Layer 9 of a small transformer language model trained on English Wikipedia (12 layers, counted from 0, width 64).
A neuron adds its activation times its output weights to the MLP's output. To switch it off is to set its activation to zero at one token and run the rest of the model.

Output weights of the MLP neurons that the questions are about. A number n stands for n times 0.008.
n3: 13 15 1 34 -3 5 0 -38 -9 49 11 6 42 -5 -5 49 -4 -8 11 49 -41 -11 -2 -11 38 -13 -5 23 26 38 -15 -19 23 -23 19 6 2 19 17 -22 10 17 5 62 13 28 47 -31 5 -6 -49 5 43 -47 -7 30 10 -38 -59 -34 -8 -25 -13 39
n10: -4 -5 -11 -18 21 6 3 -2 -1 -16 7 1 -21 50 79 -28 22 -10 -16 3 1 -27 -11 -22 25 -30 36 4 -33 60 66 -10 22 -8 22 4 -5 -3 13 -21 -3 -6 42 17 23 12 12 -62 -33 -30 4 28 25 -15 -26 -10 -33 -5 -37 23 -2 9 -12 -1
n16: -15 7 -6 -7 26 7 22 17 2 40 15 27 -15 1 25 -22 16 -35 38 -6 11 -20 31 -28 -27 -69 4 -3 -5 51 -25 -24 -17 6 -12 -6 57 2 -20 24 -6 33 -21 -8 -11 32 -22 -47 -30 -20 -11 36 -16 5 -41 7 -7 -42 -12 -6 23 -8 -9 30
n33: 14 4 -6 -23 -5 10 -22 -2 -15 27 -2 -15 33 36 -16 -1 21 24 39 -41 45 -2 -14 -39 11 -35 -34 11 -8 -42 21 14 7 -16 32 10 -47 82 -20 -31 30 21 -8 -13 -13 53 32 17 -30 -1 5 25 -4 -16 24 3 10 -11 24 -3 23 72 -41 17
n57: -18 -18 16 30 -2 64 9 19 -14 18 -9 38 -5 1 -42 5 3 -43 -6 36 -19 2 51 -1 11 2 -20 22 -17 -19 -12 -5 -34 14 -11 -10 -5 -16 6 -33 -26 15 -24 -31 70 -30 -4 -12 -11 -8 17 -12 15 -30 36 25 47 7 51 1 -25 20 26 56
n82: -22 -32 -33 -22 -1 -26 -21 42 -15 22 14 17 35 -49 -18 15 23 13 -25 -77 -35 14 -49 5 -2 -17 -58 -24 -27 -42 7 3 47 0 7 29 66 -38 4 -3 1 -14 -13 -20 -2 34 -18 12 15 -6 21 -16 -2 2 47 -17 -27 4 18 41 12 -38 26 -24
n90: 6 11 -26 -24 10 -1 -15 -46 -3 6 0 16 -11 -20 32 19 52 19 58 45 13 -31 -38 -41 -26 9 32 -13 42 5 -43 -19 7 -15 -37 -16 19 -7 -10 7 38 28 -32 27 -36 -12 -33 -49 -18 39 -8 16 -28 62 6 -66 -6 37 -4 5 11 -25 4 -23
n107: 26 -38 -4 28 5 -81 41 43 -39 4 22 -1 -24 10 -15 -32 -10 -6 -25 66 -18 23 2 -20 -21 -2 -5 2 -38 25 18 12 -19 -26 -62 8 22 24 -2 19 86 2 -2 -20 3 21 5 -6 21 23 8 5 20 11 -8 -6 19 47 63 -20 16 -53 -18 4
n109: -10 23 -1 16 -15 -10 -29 -19 18 -27 -25 -5 -31 6 -2 -32 -4 3 -11 21 -9 5 5 -34 -28 7 20 -20 -13 10 -44 10 27 -15 1 -58 20 -7 9 -9 30 -16 34 13 -54 -9 16 -62 -38 -20 77 9 -16 -32 -4 35 -6 35 -36 37 2 55 -4 -16
n118: -3 13 -29 0 -12 10 -1 25 10 -22 -3 9 25 7 23 -8 6 34 40 40 -18 -19 41 -7 17 52 94 -30 6 7 31 -24 -2 1 0 -31 -19 -7 10 32 -10 7 -35 -18 16 29 18 1 5 -9 18 -1 -41 -7 -14 -28 -34 36 73 4 -16 -27 -2 -34
n124: 11 -1 16 7 -29 7 7 -19 -15 45 28 19 17 -3 -6 -16 -39 -16 28 -10 -36 -24 -17 31 -23 -19 2 -2 -27 33 -26 9 -5 56 -9 -4 33 -18 -5 25 -14 13 -51 30 -15 7 26 -40 -15 -21 -30 18 6 39 11 14 -20 23 56 -4 28 43 28 -30
n134: -48 4 -35 36 -2 34 -1 24 -12 14 3 -42 58 35 37 -6 -9 -6 -42 44 -3 13 7 8 -3 18 -36 -39 0 16 27 26 -27 24 -25 33 -41 -18 -11 35 29 -51 -9 29 31 -16 -39 2 3 -30 4 10 -23 -6 22 -25 -13 -26 -25 -35 -8 -17 -22 26
n145: 0 14 16 -21 -32 -59 43 12 -37 23 2 5 8 2 -2 -7 -34 10 17 31 32 12 -35 16 -20 61 -33 34 23 2 -9 -10 34 -27 18 11 -2 -36 -32 31 -36 -6 10 -16 34 -19 -10 -23 -11 18 -14 -29 22 35 22 26 -39 24 -56 -9 -30 33 -27 34
n146: -11 -34 7 17 31 27 -33 9 18 -2 -25 -15 16 4 -4 6 -5 -52 -8 -36 -12 -13 -23 -53 -19 -4 -37 57 -25 -12 8 -19 -2 -6 65 27 3 -16 8 40 45 -15 25 -18 16 15 26 1 1 -10 -4 -60 -13 -90 15 3 5 -22 5 23 11 -5 -59 2
n151: -3 3 -23 -15 10 -38 30 17 -9 2 48 -14 -69 24 49 -4 26 27 41 24 -4 5 23 17 1 -20 59 -34 29 18 16 0 41 12 -9 13 40 4 25 2 54 -2 28 26 -38 -9 -1 -20 20 20 9 10 -25 19 -51 12 21 -24 10 8 28 -26 47 -1
n156: -18 -51 -7 -15 0 -19 -39 -5 3 -24 -4 19 -32 24 -11 -9 16 12 35 -18 -13 52 34 9 -6 -5 28 -43 37 1 -33 54 30 -19 -5 -6 62 -23 -6 25 -23 22 -32 5 15 7 4 8 50 8 18 20 15 12 3 -54 0 -10 -14 14 -7 -49 -21 20

Each question names a token from some text and the token that comes next. It shows the activations a of the neurons there, in the order above. A number n stands for n times 0.058.

Then comes g, the gradient of the next token's log-probability with respect to the MLP's output, scaled to length 1. A neuron's effect is roughly proportional to its activation times (output weights . g). A number n stands for n times 0.0051.

"ing", then ","
a: 1 -2 4 56 -4 2 -5 0 -8 7 7 46 0 -1 4 -2
g: 52 -29 -48 -9 1 9 -18 0 -5 8 41 37 -23 -28 -8 28 -9 5 52 -19 12 43 7 -16 14 -9 5 38 -2 2 34 14 -6 -54 -5 -2 -33 -4 -37 -3 -3 -22 -14 -4 7 -19 -10 0 4 -40 6 -6 -47 -57 -11 -18 19 9 -1 -18 17 -44 5 -32
Which neuron, switched off, raises the next token's probability most? n134

" part", then "s"
a: 14 -6 3 -3 4 1 19 -1 2 0 -7 14 8 2 0 -2
g: -11 -24 -25 -27 41 -15 0 -78 14 8 24 -6 -5 -38 21 40 4 6 22 -16 -7 -22 14 -30 24 6 -40 -34 -41 -5 32 -18 23 23 -44 -12 -19 15 -16 -36 -29 -35 10 19 12 2 -5 -6 33 6 24 -19 11 24 22 -3 -31 35 28 -21 -13 -7 -2 17
Switching off which neuron hurts the next token most? n90

"ot", then "es"
a: -4 -26 -29 0 15 7 1 -10 -7 -64 6 8 -6 14 -94 47
g: -15 -5 5 5 17 -2 -15 2 -17 17 -15 -65 0 -20 -6 7 -48 17 -5 -4 11 43 42 -41 -43 -4 1 12 12 44 27 41 9 31 -10 2 34 44 -14 27 26 10 4 2 -22 -35 -21 2 34 12 0 50 11 -28 -9 0 18 -8 -26 -39 -27 -6 -32 16
Which two neurons, each switched off alone, lower its probability most, in order? n118, n156

" and", then " her"
a: 3 0 0 -5 -40 5 -4 3 7 -1 1 -9 -3 -1 5 -5
g: 8 -24 9 1 17 20 -9 5 -46 5 -11 5 -3 6 24 -56 9 13 -12 10 40 33 -14 50 -9 15 7 27 -39 42 -20 9 33 19 13 -39 2 -1 -4 -35 -29 2 -27 -48 -11 -18 18 7 27 26 -37 25 22 3 -8 27 63 -6 14 2 -28 -19 -5 -34
Switching off which neuron hurts the next token most? n134

"u", then "res"
a: 2 0 13 11 1 18 4 -3 -11 -9 -1 49 7 4 2 16
g: -60 -28 -13 26 13 24 2 -29 53 -10 -23 -19 9 13 12 -5 51 43 -7 15 -57 -37 -16 7 61 -31 19 -5 7 8 -31 18 -9 8 -23 -25 15 -26 20 -18 -3 0 -18 8 -24 0 18 5 14 -7 11 21 -15 -31 -38 -27 1 -11 -16 -27 -30 18 -11 21
Switching off which neuron hurts the next token most? n134

" with", then " the"
a: -2 -5 -10 -7 11 -2 -11 4 -5 -4 2 4 2 1 9 0
g: 54 26 -28 5 -7 5 -9 22 55 19 -18 28 0 -44 -22 4 31 -4 -32 -13 26 21 -16 18 15 20 -1 -32 -6 64 16 -12 20 -7 4 -5 24 -15 -18 22 -1 -30 61 24 10 -33 -4 -14 20 63 -15 26 3 5 4 9 14 37 -17 -6 -1 -23 -1 2
Switching off which neuron hurts the next token most? n33

"h", then "o"
a: -4 -5 -4 -20 32 -2 -2 -10 -2 -5 11 9 -3 10 -1 -14
g: 47 -15 -6 26 8 32 -13 -59 5 -12 19 -8 5 -12 21 0 -27 56 14 15 28 8 -35 29 -10 18 50 -19 14 -9 -26 -29 -2 -25 -15 10 3 -8 8 -14 -17 8 22 75 24 -28 -1 -24 12 7 12 18 42 7 2 43 9 -25 9 14 17 -6 41 2
Switching off which neuron hurts the next token most? n33

" the", then " "
a: -1 4 0 -7 10 13 -8 0 -4 4 -3 2 -2 -8 5 -1
g: 50 -34 23 12 13 11 19 29 14 -31 10 -3 13 14 -12 6 41 -12 23 33 -54 -29 20 -18 -30 3 9 -48 17 18 -33 37 19 -17 2 18 25 -26 -31 8 12 1 -21 21 2 -5 -7 -21 5 63 29 -7 45 12 16 7 -24 13 -17 -3 -24 -31 16 38
Which neuron, switched off, raises the next token's probability most? n90

" le", then "ft"
a: -1 1 56 -3 -1 -1 -7 4 1 -1 5 5 28 -5 3 -3
g: 24 -29 -5 -2 -1 -16 6 20 10 -22 20 15 26 -6 -14 16 43 -18 -5 -43 11 -31 0 -15 34 -62 33 -17 -7 -27 -13 2 -24 36 -16 -12 -1 -32 -48 -69 19 17 21 16 -24 -15 64 4 -19 -29 12 36 -6 -7 -7 -8 37 9 8 10 2 -2 -3 -11
Which neuron, switched off, raises the next token's probability most? n145

" the", then " second"
a: -1 2 0 -8 12 -5 -9 -2 0 1 -1 0 -2 -6 4 -2
g: -12 -40 23 -40 -13 14 24 -15 -29 -20 21 -37 -15 27 21 32 8 32 17 -20 -12 5 -1 -6 -31 -23 33 56 18 16 15 -6 -23 -63 -25 -6 14 15 27 -25 -25 36 11 25 -21 -31 11 23 -9 3 -14 5 33 -12 -18 5 -43 -1 -17 -35 -5 18 -44 -15
Switching off which neuron hurts the next token most? n82

"est", then "\""
a: -1 0 5 -21 -3 1 5 1 -1 4 2 -3 5 0 -10 -4
g: 38 -17 -19 -14 -23 29 -25 27 1 56 15 5 12 14 0 19 -35 -8 -43 -4 22 12 -16 -30 6 13 -17 -17 -39 30 2 -35 -36 19 -13 -22 -12 10 -32 -18 0 -34 -31 -38 10 -2 -69 -1 -20 -9 -23 -8 56 -2 -5 6 -43 -26 5 7 24 -13 1 -3
Switching off which neuron hurts the next token most? n151

" M", then "r"
a: 0 3 -7 0 -2 -7 2 3 5 -1 0 2 6 0 9 6
g: -13 -19 3 -28 15 -39 15 -37 -33 -2 -40 41 23 -12 8 30 2 14 7 18 11 -23 -48 -10 -10 -50 2 25 -32 -16 1 1 13 -14 -30 18 -15 -37 47 11 -35 -30 33 30 -9 -1 -1 43 17 30 -14 -6 24 50 -8 -25 9 -1 -6 -22 23 37 13 7
Which two neurons, each switched off alone, lower its probability most, in order? n145, n16

").", then " In"
a: 29 16 -1 -2 9 2 3 11 -1 -4 -37 -1 -47 0 0 3
g: -55 28 30 15 10 -46 4 -6 -34 4 30 1 -33 22 35 -35 -8 -14 -33 -11 19 -33 21 -5 -1 -17 29 -8 13 22 -2 5 -4 24 -14 58 -21 19 -15 15 29 -14 -2 -40 -11 33 -3 -1 -2 -45 32 18 8 0 29 23 29 20 19 28 13 -46 32 -11
Switching off which neuron hurts the next token most? n145

"rom", then "ot"
a: 1 -2 2 -5 0 0 8 2 -1 5 6 3 1 0 4 -3
g: 25 -4 9 -21 -13 14 -7 19 30 7 -41 -27 -4 32 -79 -1 -31 6 -17 10 6 14 26 3 -23 23 9 -13 2 -26 5 25 15 -84 -19 -13 7 -4 4 -7 13 -9 -26 -39 -6 -26 30 -11 18 17 35 -14 44 -28 -14 3 14 -9 7 53 10 -1 4 -21
Which neuron, switched off, raises the next token's probability most? n90

" F", then "a"
a: 1 0 1 2 3 -8 -1 0 0 1 0 -7 -4 -2 3 6
g: 25 3 31 3 12 37 -4 28 22 -8 22 25 5 -38 -20 -54 2 15 -12 -1 -15 9 13 -4 18 14 -30 -50 5 -6 -43 11 1 0 -2 -5 3 -5 5 49 -14 -29 24 5 23 -31 52 -19 24 34 17 -30 42 -28 31 25 -42 -16 -2 -2 -44 5 10 -37
Which neuron, switched off, raises the next token's probability most? n82

"ne", then " of"
a: 3 3 7 -10 -27 -1 4 1 -1 -3 8 -1 -4 -6 -3 1
g: 24 51 16 22 42 -25 -24 0 -12 -17 47 -27 -24 -11 41 -21 4 19 32 -2 40 -23 -40 -14 -31 -4 -9 20 -13 -2 44 -10 -23 -54 -13 -15 -10 14 9 15 2 -5 9 -1 -15 25 2 -17 -33 4 42 35 5 -23 -48 -23 -24 0 14 -21 -4 14 -2 43
Which neuron, switched off, raises the next token's probability most? n33

"in", then " for"
a: -11 -4 17 -1 -1 -2 -21 7 -6 43 3 0 0 -2 6 -4
g: -4 3 -12 13 20 24 -1 -24 -44 -6 14 -36 27 -37 -25 -11 -47 7 -1 -15 -6 -1 -34 -29 -15 -2 -22 -46 -28 -25 7 25 36 9 -27 0 -39 -8 8 -22 -17 -26 15 16 2 44 -36 23 50 -15 38 -46 53 -24 -15 12 -14 4 -24 12 -1 -19 -1 -14
Which neuron, switched off, raises the next token's probability most? n118

"-", then "in"
a: 7 1 0 5 0 -2 -1 -6 4 6 -10 9 0 3 0 0
g: -2 40 -4 31 8 -31 24 30 -46 -46 -12 4 -4 -11 20 11 -25 -20 -23 13 22 22 -14 40 34 -5 -16 -2 2 9 4 -39 -28 -3 16 6 20 17 3 5 -19 -7 -1 22 -27 -2 13 -5 -8 41 8 15 5 -23 81 1 23 34 -10 -8 15 -55 -48 -24
Switching off which neuron hurts the next token most? n124

" in", then " more"
a: 0 2 -9 -2 -4 1 -10 -12 0 0 3 0 1 -3 7 5
g: -12 10 29 -50 -4 -7 -14 13 -7 32 27 -7 -28 -11 0 -22 -14 -21 -28 -5 6 15 19 18 9 -4 -7 -2 -32 -24 38 20 10 1 22 -54 35 -6 2 -27 -23 -8 -30 17 12 -23 27 -35 -40 -26 -71 -20 -17 -14 -12 -10 31 -38 -4 8 5 64 -15 14
Which neuron, switched off, raises the next token's probability most? n16

" R", then "oy"
a: 1 7 1 -2 -1 -7 4 -9 1 3 -3 2 -10 4 4 23
g: 18 3 -10 43 2 -5 31 -6 12 -35 -22 -16 11 74 -9 -12 -46 -5 -20 11 39 -15 -2 30 -36 -34 40 25 -2 21 31 -10 1 -38 -16 -36 23 12 -23 -36 1 27 -15 -25 -1 31 12 -17 -7 16 12 -16 -39 42 -18 -35 -11 -19 16 11 23 14 -5 -17
Which neuron, switched off, raises the next token's probability most? n107

" He", then " kn"
a: -3 -13 0 0 9 0 1 -4 0 16 -1 7 -2 13 5 11
g: -31 -4 9 -7 -25 -10 -20 14 29 1 -20 48 10 -9 22 12 -38 -30 -1 9 22 -24 7 -11 24 11 -33 25 -10 -27 -18 31 -10 -19 23 -46 13 -15 -30 -7 -7 -23 -34 -8 -1 -22 73 38 -33 9 36 4 4 7 28 24 -10 -45 -3 -9 34 14 19 -45
Switching off which neuron hurts the next token most? n10

"al", then "c"
a: -1 0 6 -5 0 -2 3 -5 6 -1 -6 -7 0 2 1 -1
g: -38 -9 13 39 37 2 5 -28 -4 56 29 20 -7 -22 -1 11 33 26 8 -25 0 2 -24 -41 27 33 20 -16 -24 -60 -16 -9 -20 39 -20 16 -5 44 31 16 4 7 3 -3 1 -28 47 -25 9 32 -19 -3 12 18 -35 12 -22 24 -19 -12 -17 -3 13 -37
Which two neurons, each switched off alone, lower its probability most, in order? n134, n90

" b", then "it"
a: -9 -1 -1 -2 -1 -9 -13 0 -3 11 1 -2 31 1 2 1
g: -2 -5 -14 -13 6 21 -5 38 -15 -40 -63 -15 17 20 -42 -10 32 0 -31 11 24 19 12 9 -20 -7 -10 15 -16 14 20 53 -33 -18 -17 -6 -5 1 5 -3 2 -1 14 2 2 8 -28 -11 -62 2 22 -11 -76 -20 33 -21 -33 15 10 -8 -23 -16 33 38
Switching off which neuron hurts the next token most? n3

"E", then "ar"
a: -3 31 12 0 4 -1 -1 2 7 4 8 1 4 -5 -2 -10
g: 52 27 -38 1 29 -8 9 31 18 -7 22 -6 -3 -11 -1 -8 26 16 -22 5 -7 46 -17 42 27 29 -1 26 7 54 0 14 29 -20 -49 12 -17 -39 -13 -22 -18 4 32 -12 -6 47 -14 1 28 -9 53 -26 -15 -4 2 -2 28 14 0 44 35 4 -15 17
Switching off which neuron hurts the next token most? n10

",", then " as"
a: -2 0 7 0 -5 15 -5 3 -8 0 0 29 5 0 4 2
g: 15 9 -26 -11 -24 -9 -29 -7 -49 -21 6 0 5 -26 -28 20 13 -4 -14 -15 34 13 -18 4 2 11 -5 30 -33 12 42 4 38 -30 27 -12 -38 -10 2 6 24 -22 -14 29 -24 -7 10 -38 11 -14 36 -26 13 -30 17 -23 -59 -70 -2 -8 31 -32 31 14
Switching off which neuron hurts the next token most? n82

"m", then "ed"
a: -5 -15 5 0 -1 0 0 -1 27 -2 9 -1 5 0 -5 -2
g: -14 12 32 13 12 1 -21 3 12 -12 12 45 -20 -13 -61 -3 -14 72 35 -34 -29 -13 -6 -20 -18 8 -33 25 22 -30 -18 34 22 -11 -7 -4 -4 -20 -26 -23 11 19 5 6 17 -13 -50 1 22 7 65 32 -27 0 6 -2 -18 -23 2 -11 -10 44 -5 -11
Which two neurons, each switched off alone, lower its probability most, in order? n109, n10

" comp", then "any"
a: -5 1 0 -4 -4 6 2 0 33 -1 -10 4 -2 0 64 0
g: 61 3 30 -33 34 -22 20 23 -2 -9 8 -3 -23 -9 41 -30 21 -17 -28 -4 -62 -45 25 34 39 20 9 21 28 5 -6 -15 15 1 -23 -23 15 42 8 17 -13 6 -18 -9 -14 -24 -7 -36 -8 -32 -10 -12 40 -25 -23 11 2 11 5 29 -9 -22 -16 -42
Switching off which neuron hurts the next token most? n151

"a", then "use"
a: 6 50 -3 31 4 1 46 -11 -3 0 -4 3 3 1 -9 -7
g: 20 4 34 -4 27 -3 -10 -41 11 9 -39 -18 -10 26 39 7 31 11 15 6 -25 -41 30 -29 8 15 -4 6 -10 24 35 -33 -27 2 -48 -9 36 16 22 5 -21 -6 22 13 -8 3 -5 -41 -91 17 2 -3 13 -1 -13 5 -15 -27 -20 -27 -4 13 -16 -41
Which two neurons, each switched off alone, lower its probability most, in order? n10, n90

"ton", then "'s"
a: 9 4 7 4 5 7 1 1 -6 -4 2 -3 0 1 -18 6
g: -15 12 -18 -25 -2 18 1 -4 5 15 -22 -52 27 -18 31 20 2 -42 -1 18 -14 7 -24 -23 7 -39 0 12 -39 7 -4 -42 -11 -16 14 -54 4 14 12 9 20 20 30 -76 -7 14 -48 -49 39 -27 4 -21 22 -24 9 14 -15 -2 39 2 4 -5 2 -16
Which neuron, switched off, raises the next token's probability most? n156

" were", then " m"
a: 3 -6 1 0 9 7 -4 0 -3 2 0 5 19 5 -6 20
g: -52 1 15 -5 1 0 7 -8 13 -21 14 20 7 -5 21 -1 18 85 1 -17 14 -17 -17 -45 -38 -24 19 18 24 44 -46 2 5 -4 20 -29 0 -9 14 22 -33 31 13 14 -12 -51 30 -33 0 7 1 21 -22 45 9 -33 8 17 -28 12 25 19 -9 5
Switching off which neuron hurts the next token most? n156